Layer 4 of a small transformer language model trained on English Wikipedia (10 layers, counted from 0, width 96).
In attention head 2, each number of a token's query is one row of weights dot the token's vector x. The head spreads its attention over the tokens so far by the softmax of query dot key.

Query weights of the head. A number n stands for (n - 500) times 0.0014.
q0: 681 433 426 416 636 479 526 453 814 340 540 346 454 515 550 636 522 526 603 577 622 442 533 461 535 544 544 384 375 544 332 505 301 560 454 468 605 413 512 403 377 532 618 511 468 447 495 499 608 521 252 509 520 562 437 525 390 407 491 705 385 566 566 434 476 396 351 399 513 580 566 658 425 556 434 536 517 586 548 439 418 408 492 551 421 466 443 482 444 553 544 495 414 413 361 731
q1: 368 486 499 534 400 579 621 611 622 578 541 575 576 488 474 434 513 449 489 500 423 546 465 582 662 424 530 474 387 435 610 480 583 530 496 615 487 538 500 500 610 437 452 558 581 366 442 571 497 435 483 646 613 665 621 592 579 524 645 437 387 516 343 518 661 583 629 526 459 541 523 502 588 511 500 494 459 444 389 464 450 384 432 443 383 466 560 524 608 490 627 447 555 639 491 692
q2: 470 444 503 610 487 480 433 539 491 471 434 606 576 459 609 493 501 387 586 489 470 422 501 420 651 638 476 498 416 553 515 460 394 502 374 626 650 487 560 442 605 496 534 555 621 481 422 548 372 539 361 491 471 486 545 493 406 567 616 500 454 438 464 383 556 517 440 473 622 580 537 624 424 532 425 462 468 545 539 467 312 465 382 388 447 371 484 449 562 588 570 471 476 457 460 696
q3: 286 593 548 568 443 499 515 576 427 470 493 660 506 421 332 378 501 385 472 572 449 535 401 616 473 346 461 475 600 440 673 637 716 440 596 474 440 546 554 485 609 499 306 464 542 442 302 356 509 337 755 464 697 592 564 469 603 411 600 334 439 386 536 689 601 586 588 579 477 666 605 433 768 515 426 539 397 529 567 496 473 441 507 528 532 645 537 602 662 424 556 471 664 605 533 519
q4: 310 606 488 552 438 488 407 570 470 555 500 753 451 488 301 493 536 395 431 615 507 409 452 607 500 414 514 450 484 338 618 623 583 419 574 472 421 509 581 442 594 597 377 379 732 387 430 387 501 447 680 573 701 654 606 430 499 370 501 434 436 410 583 798 643 608 638 652 460 716 344 456 709 609 588 518 316 427 561 468 373 403 433 483 386 555 489 572 709 522 542 513 693 577 663 411
q5: 435 588 597 559 477 511 607 482 577 549 539 388 388 472 337 415 644 527 435 504 530 477 315 639 461 369 555 341 550 445 494 628 475 465 584 428 630 462 405 592 406 493 566 537 351 527 751 457 599 364 509 478 513 484 535 449 542 372 333 451 544 541 548 669 486 463 544 608 344 538 491 362 629 354 559 482 527 422 576 467 584 386 586 524 390 634 445 526 331 309 381 508 647 483 476 309
q6: 580 574 574 378 589 478 653 315 595 557 381 241 512 611 424 462 634 471 475 466 529 494 393 555 446 370 442 387 567 437 393 517 512 524 546 499 636 491 405 616 402 409 647 511 328 427 571 494 510 438 436 432 462 594 435 622 542 486 324 642 626 610 648 475 349 429 308 446 405 557 400 304 584 357 678 406 509 427 372 472 723 489 631 476 444 562 393 538 339 353 388 635 566 437 424 331
q7: 594 357 481 435 485 443 434 510 546 486 465 435 608 633 644 501 409 586 551 451 281 532 565 358 468 621 607 520 541 526 482 335 529 632 413 461 462 374 506 445 314 538 500 665 545 440 403 535 575 579 499 385 197 404 418 576 453 597 541 610 354 595 433 379 479 450 503 502 699 412 684 663 307 424 353 531 563 641 515 506 472 596 546 476 608 438 442 516 444 579 564 536 312 479 341 568
q8: 464 515 550 526 446 470 649 454 461 616 505 516 392 510 313 637 594 462 397 485 602 406 327 686 495 374 500 475 514 452 496 616 462 439 546 570 650 470 470 441 623 452 609 435 449 624 674 430 486 437 365 584 650 523 626 427 449 490 406 494 621 429 564 477 543 541 349 509 423 576 269 307 619 487 763 546 569 292 431 368 519 354 436 511 394 508 631 477 498 462 366 547 684 469 538 446
q9: 717 657 638 463 661 575 693 421 603 610 461 235 452 376 482 418 718 653 382 342 564 642 478 671 429 466 522 359 458 449 369 555 469 536 538 429 677 367 461 576 381 350 634 450 243 466 603 443 510 439 437 489 321 556 417 638 559 428 363 572 638 552 566 458 415 330 351 576 368 472 407 339 535 468 619 419 550 532 492 440 687 559 497 439 480 559 394 519 265 286 432 572 502 457 425 386
q10: 488 369 456 508 444 483 415 499 473 448 506 540 553 695 502 423 323 419 549 520 428 474 595 431 438 513 467 456 554 465 351 429 541 455 494 424 438 406 463 519 335 561 492 578 610 464 383 539 487 561 604 520 375 558 445 646 447 542 581 535 338 556 518 616 524 475 514 425 548 450 654 530 422 524 288 565 547 624 655 608 399 496 531 588 507 529 479 402 512 553 593 350 472 531 331 513
q11: 200 356 456 516 323 494 372 650 424 409 571 685 688 649 578 549 275 362 599 548 342 340 549 254 490 448 433 687 577 596 534 400 541 536 375 428 336 598 531 454 435 708 317 565 705 532 378 669 456 621 583 446 521 546 407 602 424 576 671 499 435 482 448 469 575 653 610 444 635 399 688 748 357 523 210 569 486 559 465 591 270 569 493 511 556 466 604 498 617 703 584 423 416 570 406 742
q12: 639 853 828 409 546 631 797 380 717 632 369 216 428 224 339 376 718 471 200 519 524 494 442 905 270 246 486 639 526 272 349 620 624 393 768 388 504 257 372 505 311 472 677 557 144 714 619 292 572 279 348 516 466 545 426 615 734 388 194 712 676 655 678 596 446 362 307 362 455 525 514 196 683 223 611 507 565 497 499 457 727 382 667 379 624 932 284 409 330 340 346 655 577 433 301 157
q13: 350 299 330 578 518 578 332 621 421 366 589 626 711 648 629 361 256 464 610 433 374 405 681 208 473 664 424 523 575 639 605 401 550 593 335 465 297 570 601 545 418 673 322 621 669 446 361 680 471 619 697 458 432 493 438 593 352 638 724 503 357 514 479 557 516 649 673 442 666 348 746 725 392 567 160 524 465 646 622 696 280 688 493 651 542 435 570 481 661 694 640 401 400 532 491 634
q14: 438 426 424 473 437 400 386 365 296 419 488 598 409 961 351 714 311 366 494 522 497 423 422 386 412 527 422 621 465 524 502 572 418 525 412 647 485 499 622 474 739 652 534 398 556 422 499 571 568 646 413 569 592 636 343 438 379 467 555 424 441 419 619 645 608 542 492 646 801 486 380 516 346 565 522 465 482 454 574 356 348 546 395 551 369 396 572 599 523 460 315 440 619 536 561 506
q15: 562 544 529 617 557 619 540 629 529 556 536 504 622 337 563 421 532 613 484 363 568 511 473 499 569 601 442 379 565 636 429 544 443 490 382 578 580 571 467 650 497 299 512 714 494 675 555 595 418 458 503 507 261 506 553 513 442 604 617 496 511 515 500 507 529 469 434 408 316 458 503 386 529 463 439 576 429 561 571 659 506 505 474 509 394 421 544 375 486 559 488 393 449 261 463 512
q16: 420 554 451 539 692 581 362 544 562 641 621 353 586 299 444 507 461 413 413 524 238 554 522 519 575 496 514 574 421 634 536 524 486 478 559 430 595 672 624 696 403 475 479 414 441 617 604 554 575 416 372 631 589 347 472 565 452 471 590 369 757 504 504 409 353 556 504 628 458 466 359 497 538 460 402 460 540 395 254 353 484 353 504 467 660 555 700 450 670 401 315 500 525 582 595 686
q17: 376 375 512 656 278 558 541 427 327 426 337 548 430 614 402 510 517 201 695 458 560 519 502 450 442 530 515 633 334 520 612 547 610 499 570 527 436 369 403 327 572 644 400 436 566 697 546 501 498 504 505 506 512 411 488 507 426 479 545 355 384 225 291 481 792 436 576 574 482 458 503 585 514 391 334 524 684 471 526 510 448 454 632 637 512 484 712 687 432 511 492 379 579 452 454 400
q18: 528 513 551 506 372 620 433 559 484 604 724 427 451 352 506 411 509 344 431 267 508 473 595 570 655 633 504 629 290 583 241 639 371 443 538 385 625 498 577 688 457 458 457 471 417 553 439 425 356 420 529 623 548 593 633 430 392 310 650 282 548 528 438 515 594 408 489 496 667 536 423 445 486 506 423 312 625 509 400 450 352 495 420 499 537 382 691 497 707 453 456 314 511 391 449 560
q19: 478 312 512 480 323 571 441 450 332 558 524 388 413 678 286 572 386 384 569 414 582 382 526 657 275 310 549 501 371 488 442 522 579 502 525 512 505 435 479 414 428 540 537 509 710 539 449 359 489 504 521 591 646 399 595 465 343 545 476 492 491 407 404 565 552 622 559 481 423 593 385 463 555 510 547 559 730 448 610 468 363 360 533 665 513 476 666 386 524 580 493 380 625 526 379 535
q20: 308 521 526 504 248 636 424 552 522 699 355 531 543 470 379 466 446 218 611 577 444 567 465 397 338 209 508 645 474 445 519 490 754 308 527 396 331 568 544 458 414 580 391 528 519 703 392 591 446 678 548 582 489 295 656 453 552 544 500 613 576 381 400 313 588 687 516 446 515 644 382 464 600 427 575 717 490 393 388 565 508 609 439 561 601 595 401 611 500 495 456 512 575 542 553 536
q21: 647 430 366 479 394 677 456 625 591 458 596 483 448 220 451 496 531 606 514 480 640 588 537 642 639 673 579 466 386 623 459 570 492 587 485 412 540 498 596 615 590 524 538 374 577 418 524 378 405 494 535 672 445 297 592 420 573 424 487 468 371 263 466 641 445 518 596 397 453 420 445 564 581 618 700 550 503 627 576 519 372 440 437 643 570 293 611 530 565 494 500 419 654 670 562 575
q22: 444 504 427 551 511 424 444 528 430 540 292 620 525 644 353 375 379 508 473 574 578 478 407 530 460 472 334 525 666 438 446 540 608 323 496 518 506 403 461 385 467 501 434 489 640 450 546 457 584 483 603 597 575 585 283 430 435 543 523 526 315 793 561 452 456 595 462 349 509 614 538 407 620 408 376 455 585 557 607 463 468 417 573 627 570 560 450 386 465 465 610 425 571 359 466 516
q23: 598 359 550 509 440 446 446 453 343 491 731 447 587 431 465 476 386 476 402 572 308 530 468 478 505 288 585 386 377 518 382 445 518 430 333 484 658 467 414 655 444 423 566 460 400 494 301 542 443 511 422 465 729 528 525 564 559 648 552 512 446 629 582 427 240 470 276 464 393 587 396 341 468 661 560 514 599 507 447 451 388 389 374 475 529 493 372 441 461 522 529 433 542 383 466 649
q24: 727 427 441 267 340 606 467 611 460 450 582 429 502 529 485 433 413 724 533 388 572 500 554 481 324 471 477 415 454 465 312 544 444 475 440 434 568 449 491 493 492 555 600 468 504 570 519 411 441 508 519 590 373 360 498 705 560 511 642 526 268 583 474 628 393 609 432 320 427 521 478 456 676 657 529 453 527 612 651 549 336 262 439 514 518 434 390 372 525 541 592 334 442 350 384 566
q25: 807 538 465 624 518 312 419 586 606 760 554 546 362 435 359 432 495 585 343 467 478 367 474 569 485 647 552 374 452 631 419 636 390 504 530 600 659 583 427 579 413 366 658 604 632 422 601 552 615 619 601 494 635 520 333 488 595 618 537 548 552 654 508 412 564 450 374 442 382 522 450 581 540 528 535 513 458 455 399 290 348 514 338 569 404 363 508 530 508 324 433 381 461 534 631 675
q26: 418 520 599 622 499 425 452 281 396 568 405 427 614 481 405 689 510 437 496 458 699 549 533 376 513 409 544 518 500 433 605 275 533 550 457 498 358 710 254 291 432 517 503 323 453 618 532 531 306 408 407 446 757 399 599 615 425 491 459 377 639 438 612 545 514 540 576 548 513 498 259 608 523 632 528 488 527 462 385 587 554 591 484 462 464 510 584 514 465 523 422 573 631 460 679 467
q27: 417 418 463 579 518 353 490 436 447 495 407 371 626 715 451 375 380 348 593 731 351 424 410 440 448 380 472 518 532 502 516 382 675 445 453 555 538 370 306 479 396 471 479 655 557 549 464 407 643 572 657 451 383 504 443 484 322 606 521 640 648 582 380 325 455 449 527 550 568 581 490 522 618 376 358 568 667 494 376 543 410 643 532 548 578 465 421 560 330 491 512 563 550 436 354 540
q28: 394 542 422 595 555 545 498 513 555 568 481 441 353 536 456 619 496 448 565 575 328 523 465 487 541 285 453 500 431 357 573 501 420 401 418 447 466 350 572 485 492 505 448 296 488 688 436 366 595 609 329 486 451 504 551 357 535 456 397 595 403 493 448 173 489 528 504 643 470 570 361 581 392 615 425 575 473 436 410 330 336 563 332 470 520 516 456 676 438 600 455 539 555 565 504 558
q29: 348 504 465 630 508 474 449 571 715 469 419 617 490 490 579 597 643 397 645 672 502 636 430 543 664 573 784 536 367 695 559 601 524 621 488 505 504 548 487 579 722 481 499 610 626 438 549 538 551 626 609 477 474 644 589 450 583 412 367 399 545 375 365 597 564 364 710 492 517 551 588 559 567 428 544 527 560 590 507 553 525 464 742 568 378 507 613 702 538 461 499 479 568 806 492 552
q30: 459 351 428 616 677 576 561 658 435 342 531 450 564 504 585 298 526 538 593 587 733 640 610 438 631 671 405 448 533 611 601 509 493 571 427 534 545 397 552 581 552 353 567 633 462 513 364 405 609 390 626 532 97 393 687 472 282 579 521 609 549 222 627 645 584 449 462 542 496 456 557 471 657 605 499 663 526 658 569 618 481 602 620 556 363 206 573 420 405 435 458 532 497 651 395 461
q31: 548 464 465 215 610 547 503 428 619 233 482 576 543 566 532 657 528 647 488 547 531 408 324 480 443 552 357 410 760 578 363 400 487 764 444 394 641 569 789 426 407 623 652 532 640 335 645 442 765 551 448 573 517 288 341 615 513 501 399 677 484 468 586 693 283 557 455 403 478 442 575 541 501 386 616 596 426 480 401 574 540 499 587 609 519 458 644 421 519 480 383 653 552 608 499 545

Each question shows a short text with each token's key, already scaled and adjusted for position as the last token sees it. A number n stands for (n - 500) times 0.0022.

Then comes the last token's vector x. A number n stands for (n - 500) times 0.006.

0 "ote": 523 462 494 496 496 561 607 439 654 582 361 383 437 216 538 631 437 578 489 572 531 534 538 512 557 484 578 499 455 508 442 521
1 "\"": 410 503 404 459 385 590 624 458 594 635 396 374 493 240 553 587 425 626 546 588 583 506 564 383 504 386 510 549 528 433 498 447
2 " (": 604 539 448 378 348 633 679 446 691 671 258 345 442 161 541 582 556 633 587 527 450 503 446 428 389 500 559 504 499 539 472 490
3 "H": 506 533 486 447 455 580 585 433 670 597 326 428 453 264 487 683 547 566 520 462 536 531 447 445 530 404 454 426 493 465 536 545
4 "app": 514 546 477 469 475 572 526 525 609 588 388 461 511 315 517 529 478 616 546 541 520 479 506 424 441 501 558 581 471 531 440 437
x: 560 396 642 544 574 392 600 581 591 416 549 465 565 453 442 549 653 468 393 544 447 469 570 529 469 405 664 549 468 553 542 507 489 521 461 411 491 539 405 423 500 445 502 485 509 552 444 467 469 481 527 591 478 558 561 516 406 694 284 588 515 590 531 325 521 347 444 464 485 519 519 676 505 460 505 341 520 452 461 505 532 509 554 527 606 722 426 565 518 428 576 564 554 454 550 325
To which token does the last token give the most attention? 2 " ("

0 " Bl": 519 491 480 538 528 537 567 459 662 566 346 429 457 246 484 661 500 520 517 465 527 507 487 459 506 426 419 482 469 526 589 479
1 "az": 497 496 461 570 498 566 573 460 583 586 422 422 446 271 503 566 499 686 522 486 560 557 554 417 520 393 451 571 562 514 519 468
2 "er": 459 462 454 530 477 522 604 514 595 634 380 372 434 201 534 598 436 610 490 540 484 550 532 461 572 473 421 538 562 498 436 516
3 " High": 504 478 474 481 457 557 626 398 715 585 336 387 437 185 529 616 557 562 578 517 593 504 517 480 537 404 388 585 572 484 486 509
4 " School": 551 459 522 463 440 463 579 494 578 589 387 424 425 249 511 644 482 525 596 494 540 533 501 457 505 425 389 489 481 510 458 443
x: 504 454 616 494 560 388 626 450 509 623 570 397 574 488 512 344 847 439 426 525 528 400 447 510 500 436 413 497 456 558 515 598 511 432 508 540 577 479 429 625 556 353 584 488 558 459 514 497 413 458 418 516 498 404 599 437 407 474 396 565 496 534 490 483 513 406 454 440 498 450 509 271 406 537 620 560 533 479 576 520 672 540 478 466 399 577 534 469 597 454 530 631 488 426 570 506
To which token does the last token give the most attention? 3 " High"

0 "eep": 442 517 436 531 508 624 580 355 695 600 353 350 396 236 516 696 529 488 522 555 557 566 528 582 544 515 501 557 501 462 569 481
1 " \"": 484 426 407 489 451 644 658 453 682 668 275 341 487 222 526 626 426 592 458 511 499 419 459 475 394 451 601 600 500 475 470 484
2 "R": 561 560 494 516 492 511 575 479 649 598 382 458 470 309 576 636 505 573 463 530 539 553 500 460 580 503 530 521 514 415 561 630
3 "onn": 516 490 454 518 442 514 543 552 583 583 404 462 478 314 507 599 508 646 539 500 587 453 503 491 464 510 548 588 514 517 484 407
4 "y": 514 546 508 500 467 518 568 546 536 615 385 382 489 271 499 638 486 586 544 511 489 557 531 455 558 374 495 506 463 486 522 515
x: 538 561 599 527 534 427 625 497 574 558 498 514 571 462 534 523 590 479 541 628 528 491 489 616 464 409 470 668 497 555 538 471 512 507 482 573 445 445 239 676 480 469 548 430 502 697 499 325 522 414 438 448 471 511 552 414 438 570 570 451 534 603 592 437 534 545 485 478 416 388 469 513 531 447 427 475 456 498 473 590 733 531 520 539 361 469 428 527 477 447 658 468 389 631 520 474
To which token does the last token give the most attention? 1 " \""

0 "-": 477 467 416 449 461 621 628 388 704 662 239 310 400 137 528 694 458 549 501 499 545 599 445 473 522 524 471 461 533 529 550 485
1 " Gl": 558 512 479 518 508 516 583 491 675 552 362 446 434 273 531 656 514 501 569 472 506 540 481 441 495 597 400 456 483 538 524 518
2 "as": 472 405 466 471 441 548 586 487 575 621 369 401 470 270 476 628 392 572 479 449 537 553 499 427 523 413 403 529 564 518 626 472
3 "g": 513 467 427 537 517 559 516 512 512 558 403 448 444 350 519 572 439 590 483 401 401 511 523 363 467 431 456 464 544 577 492 429
4 "ow": 548 539 455 471 387 572 580 458 598 606 399 398 400 249 504 637 493 561 538 517 463 561 488 518 518 521 460 561 546 551 524 451
x: 523 641 656 529 555 459 559 572 553 505 508 515 562 458 469 499 798 511 322 524 681 504 416 622 577 368 580 463 541 524 489 544 584 430 531 510 484 560 334 471 524 514 551 566 485 572 541 421 448 371 403 543 572 520 563 509 435 590 450 518 477 578 591 378 413 521 548 385 574 478 651 527 441 527 439 506 562 613 528 506 487 408 552 498 483 491 553 543 497 496 554 376 555 450 543 358
Which token does the last token look at most, and with what share of its attention? 0 "-", with about 60%

0 "B": 487 556 496 540 487 498 582 513 589 564 393 427 414 236 500 624 405 576 446 510 532 530 515 432 537 428 411 505 540 554 503 466
1 "rack": 454 467 458 493 463 534 578 471 627 581 379 386 442 215 510 655 464 627 564 518 569 518 510 440 479 461 451 538 532 498 536 397
2 "en": 491 464 496 474 430 519 531 447 551 577 383 396 377 273 486 699 422 554 503 457 457 548 508 464 559 511 398 511 477 545 558 408
3 " County": 486 447 510 476 457 472 578 508 562 594 382 396 430 226 505 616 387 548 521 495 557 512 547 445 526 428 418 548 490 520 428 385
4 " School": 550 463 538 455 449 458 564 483 555 581 388 426 429 270 521 636 473 524 606 483 543 527 492 437 496 422 412 486 477 500 466 431
x: 482 511 603 524 558 385 607 460 509 629 557 377 582 475 531 331 839 436 416 539 490 426 474 534 517 457 431 524 449 576 494 632 481 429 504 545 573 506 437 628 578 350 575 479 514 450 528 479 421 469 430 524 475 422 592 463 413 521 398 592 485 560 489 509 521 404 438 445 476 452 494 294 409 557 613 566 523 456 565 524 642 529 478 481 392 613 540 442 632 424 508 661 481 428 564 525
To which token does the last token give the most attention? 1 "rack"

0 "ab": 486 597 528 500 461 450 485 580 434 524 492 499 419 407 506 586 444 541 471 476 497 541 528 440 499 461 527 511 527 545 563 472
1 "b": 454 559 460 513 502 516 501 548 523 517 465 475 430 342 523 588 419 530 497 489 412 520 548 439 529 472 453 437 527 556 492 467
2 "a": 503 486 461 494 510 524 531 488 567 558 400 431 416 262 502 616 428 578 515 498 524 558 531 404 520 415 444 506 534 571 468 468
3 "\"": 530 386 455 397 355 535 634 472 592 644 396 366 473 217 557 588 430 631 560 580 589 490 566 396 497 385 490 559 547 437 484 416
4 " —": 616 500 500 328 362 610 719 431 722 708 310 276 460 127 488 736 440 548 547 594 517 645 460 491 568 561 370 441 509 520 541 537
x: 672 710 607 451 595 559 499 570 399 377 470 492 516 569 409 513 620 621 678 460 556 414 411 469 541 676 607 539 466 554 677 497 483 506 599 470 541 427 443 370 514 670 457 476 270 449 621 551 537 484 480 523 482 427 594 435 662 533 469 549 559 489 563 578 520 417 495 493 452 542 486 378 605 569 542 444 470 555 462 315 654 499 526 506 520 569 405 556 398 500 413 521 618 563 469 438
Which token does the last token look at most, and with what share of its attention? 4 " —", with about 90%

0 " County": 511 559 460 479 454 520 588 459 603 582 360 393 421 238 539 589 392 557 537 485 546 500 553 430 496 438 417 558 509 512 420 407
1 ",": 421 478 333 419 305 629 667 384 654 653 323 307 426 192 551 684 430 608 644 536 528 616 465 421 539 493 465 473 438 507 562 461
2 " while": 450 429 404 471 452 596 689 392 676 687 275 280 466 147 544 672 480 536 565 482 495 587 514 486 532 441 439 432 454 481 520 529
3 " its": 562 512 447 412 432 653 611 359 648 631 324 368 483 233 469 622 485 512 457 409 571 388 473 534 402 456 478 532 499 478 454 445
4 " m": 518 463 470 418 476 585 546 465 580 600 450 416 503 295 540 550 469 662 550 549 568 500 544 458 575 437 472 573 517 501 549 448
x: 560 533 786 586 465 381 688 454 497 493 606 393 441 386 567 527 574 561 581 455 457 530 597 484 558 485 430 529 427 492 393 555 512 558 511 486 404 464 568 370 400 487 434 482 441 450 466 544 476 412 626 520 531 544 388 403 613 395 438 525 583 436 399 428 453 644 423 444 573 563 417 452 486 285 584 525 544 379 472 405 546 612 586 553 550 478 554 428 412 425 395 469 368 552 578 441
Which two tokens does the last token look at most, in order? 2 " while", 1 ","

0 " S": 479 468 431 516 497 591 554 375 668 529 312 485 395 302 512 651 491 566 458 418 589 541 484 505 566 397 443 552 552 456 578 563
1 "ard": 473 449 490 496 515 485 559 517 590 571 390 421 439 261 491 689 387 567 547 486 501 538 531 421 525 457 461 522 487 460 521 475
2 "ar": 563 499 518 475 461 510 540 457 536 529 368 471 419 360 484 691 426 514 494 396 447 566 528 401 535 421 429 453 460 487 582 508
3 " Te": 484 531 485 496 466 508 614 419 658 582 345 369 439 232 499 704 501 562 544 453 536 584 463 430 504 472 421 506 447 535 568 498
4 "ja": 513 506 487 505 504 485 549 506 526 584 436 401 443 248 489 621 419 672 565 508 574 570 506 370 558 337 401 556 560 566 572 403
x: 555 486 531 590 536 330 599 384 411 496 513 472 477 478 510 442 697 514 430 442 563 532 405 561 532 497 325 505 480 539 427 496 507 430 448 454 466 426 290 488 472 276 530 528 370 442 480 309 404 426 496 457 439 532 467 517 491 535 484 634 585 514 555 387 541 573 606 519 506 570 449 329 635 458 460 463 494 465 479 532 658 526 516 530 447 549 502 469 406 402 365 426 486 485 553 523
Which token does the last token look at most, and with what share of its attention? 3 " Te", with about 60%

0 " where": 407 469 360 505 436 640 628 376 712 662 286 311 436 167 479 720 525 513 569 537 482 600 469 525 537 518 485 461 426 495 594 593
1 " he": 521 535 464 537 490 623 559 453 601 608 425 387 510 259 503 620 482 532 475 532 583 481 573 468 495 536 437 516 529 549 432 456
2 " under": 571 405 429 375 376 632 652 373 739 645 272 397 420 170 470 703 502 457 504 455 508 485 452 524 529 562 469 539 554 436 555 549
3 "w": 558 537 458 479 488 639 501 488 570 551 391 478 465 382 487 577 474 532 463 457 444 464 496 425 370 494 513 477 520 600 559 517
4 "ent": 539 529 550 486 479 585 542 487 570 567 456 449 437 327 523 575 462 573 482 510 517 493 545 458 530 406 521 624 603 453 597 438
x: 560 564 677 420 505 415 567 533 521 489 486 380 394 395 547 637 652 581 553 553 496 564 440 463 620 411 298 502 490 548 482 503 500 506 602 436 381 467 421 673 527 539 482 775 517 469 356 415 458 466 405 535 573 631 623 474 393 552 607 473 503 553 451 459 450 530 506 434 441 441 463 431 506 433 524 440 416 369 400 533 472 429 559 472 467 574 373 497 589 478 473 420 531 563 481 284
Which token does the last token look at most, and with what share of its attention? 0 " where", with about 50%

0 " business": 453 498 410 538 488 608 584 376 703 566 364 435 410 282 545 595 533 531 588 543 566 502 505 558 482 529 471 612 501 504 476 446
1 " with": 386 429 379 487 409 608 668 425 691 670 278 319 441 169 477 702 448 473 493 455 496 488 453 572 496 490 499 536 470 447 567 448
2 " Sim": 546 468 497 528 490 526 579 493 582 613 324 422 463 294 468 650 539 574 532 411 548 553 435 419 476 459 458 482 506 494 557 492
3 "one": 558 465 422 447 429 548 558 478 571 592 429 403 450 244 447 682 487 643 566 528 582 546 496 477 507 455 431 568 515 596 543 420
4 ".": 577 528 551 386 395 554 657 523 629 676 284 312 459 206 460 656 424 565 478 505 551 522 409 470 458 451 642 426 507 453 481 454
x: 524 599 554 544 479 559 427 414 472 573 411 450 472 428 342 464 673 553 536 595 683 517 547 479 448 376 515 656 515 498 521 497 500 475 477 476 419 602 367 501 564 467 334 453 383 393 607 451 612 593 578 502 511 503 463 462 574 384 523 454 526 394 492 410 500 437 585 543 339 392 466 573 511 545 564 568 406 496 583 483 635 544 513 528 473 551 438 507 484 193 486 599 523 507 464 426
Which two tokens does the last token look at most, in order? 1 " with", 4 "."

0 "D": 475 560 440 526 502 560 561 465 586 580 398 436 400 246 513 624 395 598 456 510 560 533 511 467 542 405 444 528 547 531 471 452
1 "ol": 512 506 457 515 500 507 531 524 512 579 432 425 472 344 466 652 421 556 568 445 434 567 474 396 515 542 457 390 418 541 536 419
2 "ly": 484 451 476 467 457 575 598 396 620 613 298 369 400 224 519 706 425 517 532 452 516 587 457 415 540 490 446 397 447 572 548 409
3 ")\n": 540 501 428 353 364 736 737 387 740 741 252 263 509 43 504 616 490 576 518 502 502 498 450 444 459 487 496 481 547 515 464 520
4 "-": 482 502 583 455 403 605 669 435 693 737 244 223 460 99 556 633 467 546 462 503 484 594 460 452 502 541 462 417 544 536 523 559
x: 557 486 590 521 401 574 703 406 462 507 536 458 307 460 502 557 748 539 412 603 599 519 452 610 521 532 509 642 467 470 494 538 447 514 533 430 397 569 396 440 488 670 435 586 370 433 579 572 606 634 475 463 461 591 497 468 547 449 384 393 439 469 497 465 371 564 463 431 559 443 553 515 523 498 453 626 523 467 458 578 637 574 450 495 496 530 612 519 306 471 537 700 496 495 438 482
To which token does the last token give the most attention? 3 ")\n"

0 "ivate": 442 535 459 507 457 565 620 437 663 605 374 360 443 222 503 651 483 534 525 559 563 517 498 540 505 479 488 580 488 461 508 482
1 ")\n\n": 454 483 412 463 545 712 682 307 676 728 275 249 561 102 484 624 454 529 472 496 521 466 474 445 515 348 520 439 506 436 512 488
2 "===": 564 486 482 442 455 628 686 372 682 701 276 262 500 178 478 633 584 556 470 512 493 510 460 529 454 389 582 586 510 373 587 591
3 "Un": 552 551 565 485 450 491 562 436 638 608 336 431 441 286 520 674 491 535 555 473 506 522 353 462 483 495 513 455 474 454 494 557
4 "ion": 503 501 453 505 453 600 565 448 588 602 393 409 474 299 482 553 492 592 480 525 521 491 528 492 526 469 529 631 519 505 480 457
x: 622 545 728 556 526 491 401 540 544 538 516 419 585 532 583 516 862 513 360 572 512 546 467 530 589 470 508 576 565 507 492 457 558 520 489 456 481 584 360 503 488 397 421 546 575 603 425 497 450 485 437 505 482 550 438 452 487 394 548 482 407 575 465 460 453 628 459 592 528 455 606 468 477 454 549 370 481 541 480 571 572 495 544 524 591 467 425 463 461 370 417 357 497 523 451 397
To which token does the last token give the most attention? 1 ")\n\n"

0 " P": 547 492 527 542 497 460 569 533 591 568 405 424 454 269 529 620 466 628 507 455 586 503 485 461 473 417 547 537 498 474 514 458
1 "sy": 487 491 547 507 438 503 547 473 531 576 416 404 448 339 498 593 536 473 507 457 479 513 521 578 503 453 503 548 454 468 487 451
2 "ch": 466 487 479 535 526 498 544 539 516 591 433 395 489 269 530 553 385 565 492 484 457 481 518 387 525 414 413 530 555 502 545 430
3 "i": 482 426 453 462 479 567 574 439 590 560 367 390 406 261 517 598 472 629 515 484 535 532 569 382 461 421 451 555 550 518 512 418
4 "at": 537 497 474 496 461 540 570 469 580 570 440 398 441 296 496 619 373 604 521 507 489 523 510 408 524 438 446 472 508 555 522 469
x: 468 537 647 478 445 412 754 517 405 578 514 427 467 418 526 436 728 442 465 544 506 441 457 523 593 428 472 513 586 442 570 513 516 493 688 487 547 545 495 625 367 501 523 540 496 425 484 444 517 426 492 453 392 424 572 487 455 457 507 508 495 485 471 360 425 307 465 393 468 460 655 544 586 667 457 489 542 472 431 546 505 426 463 528 505 572 572 543 457 315 565 427 490 491 597 530
Which token does the last token look at most, and with what share of its attention? 3 "i", with about 20%

0 "\n\n": 464 532 398 489 582 709 670 290 699 737 258 240 553 71 492 625 461 531 470 501 511 478 473 449 520 367 516 428 514 441 516 507
1 "==": 499 393 493 451 546 627 623 365 679 694 257 290 520 226 462 664 540 463 407 498 477 501 396 530 478 392 613 503 480 377 616 633
2 "R": 536 559 498 514 491 518 597 482 650 612 419 413 495 283 578 585 426 555 437 527 511 518 533 479 587 501 497 524 539 376 531 619
3 "ec": 535 544 500 516 488 441 507 542 527 547 430 444 423 405 457 590 305 530 416 353 461 496 487 411 496 449 503 508 461 484 597 485
4 "ept": 439 556 497 493 474 677 673 411 727 683 321 293 504 205 563 575 503 609 488 557 481 529 523 468 538 599 545 447 459 448 502 493
x: 579 585 702 404 498 617 633 335 509 508 590 332 415 402 564 628 598 426 484 465 549 597 583 392 520 553 511 405 581 555 628 504 587 439 416 281 496 489 426 545 405 662 566 542 443 501 630 495 562 542 490 480 431 529 438 601 601 449 423 559 466 643 333 445 461 525 464 647 558 403 578 571 510 642 529 460 436 467 364 651 592 551 527 443 472 612 524 564 522 529 489 519 520 544 512 418
Which two tokens does the last token look at most, in order? 0 "\n\n", 1 "=="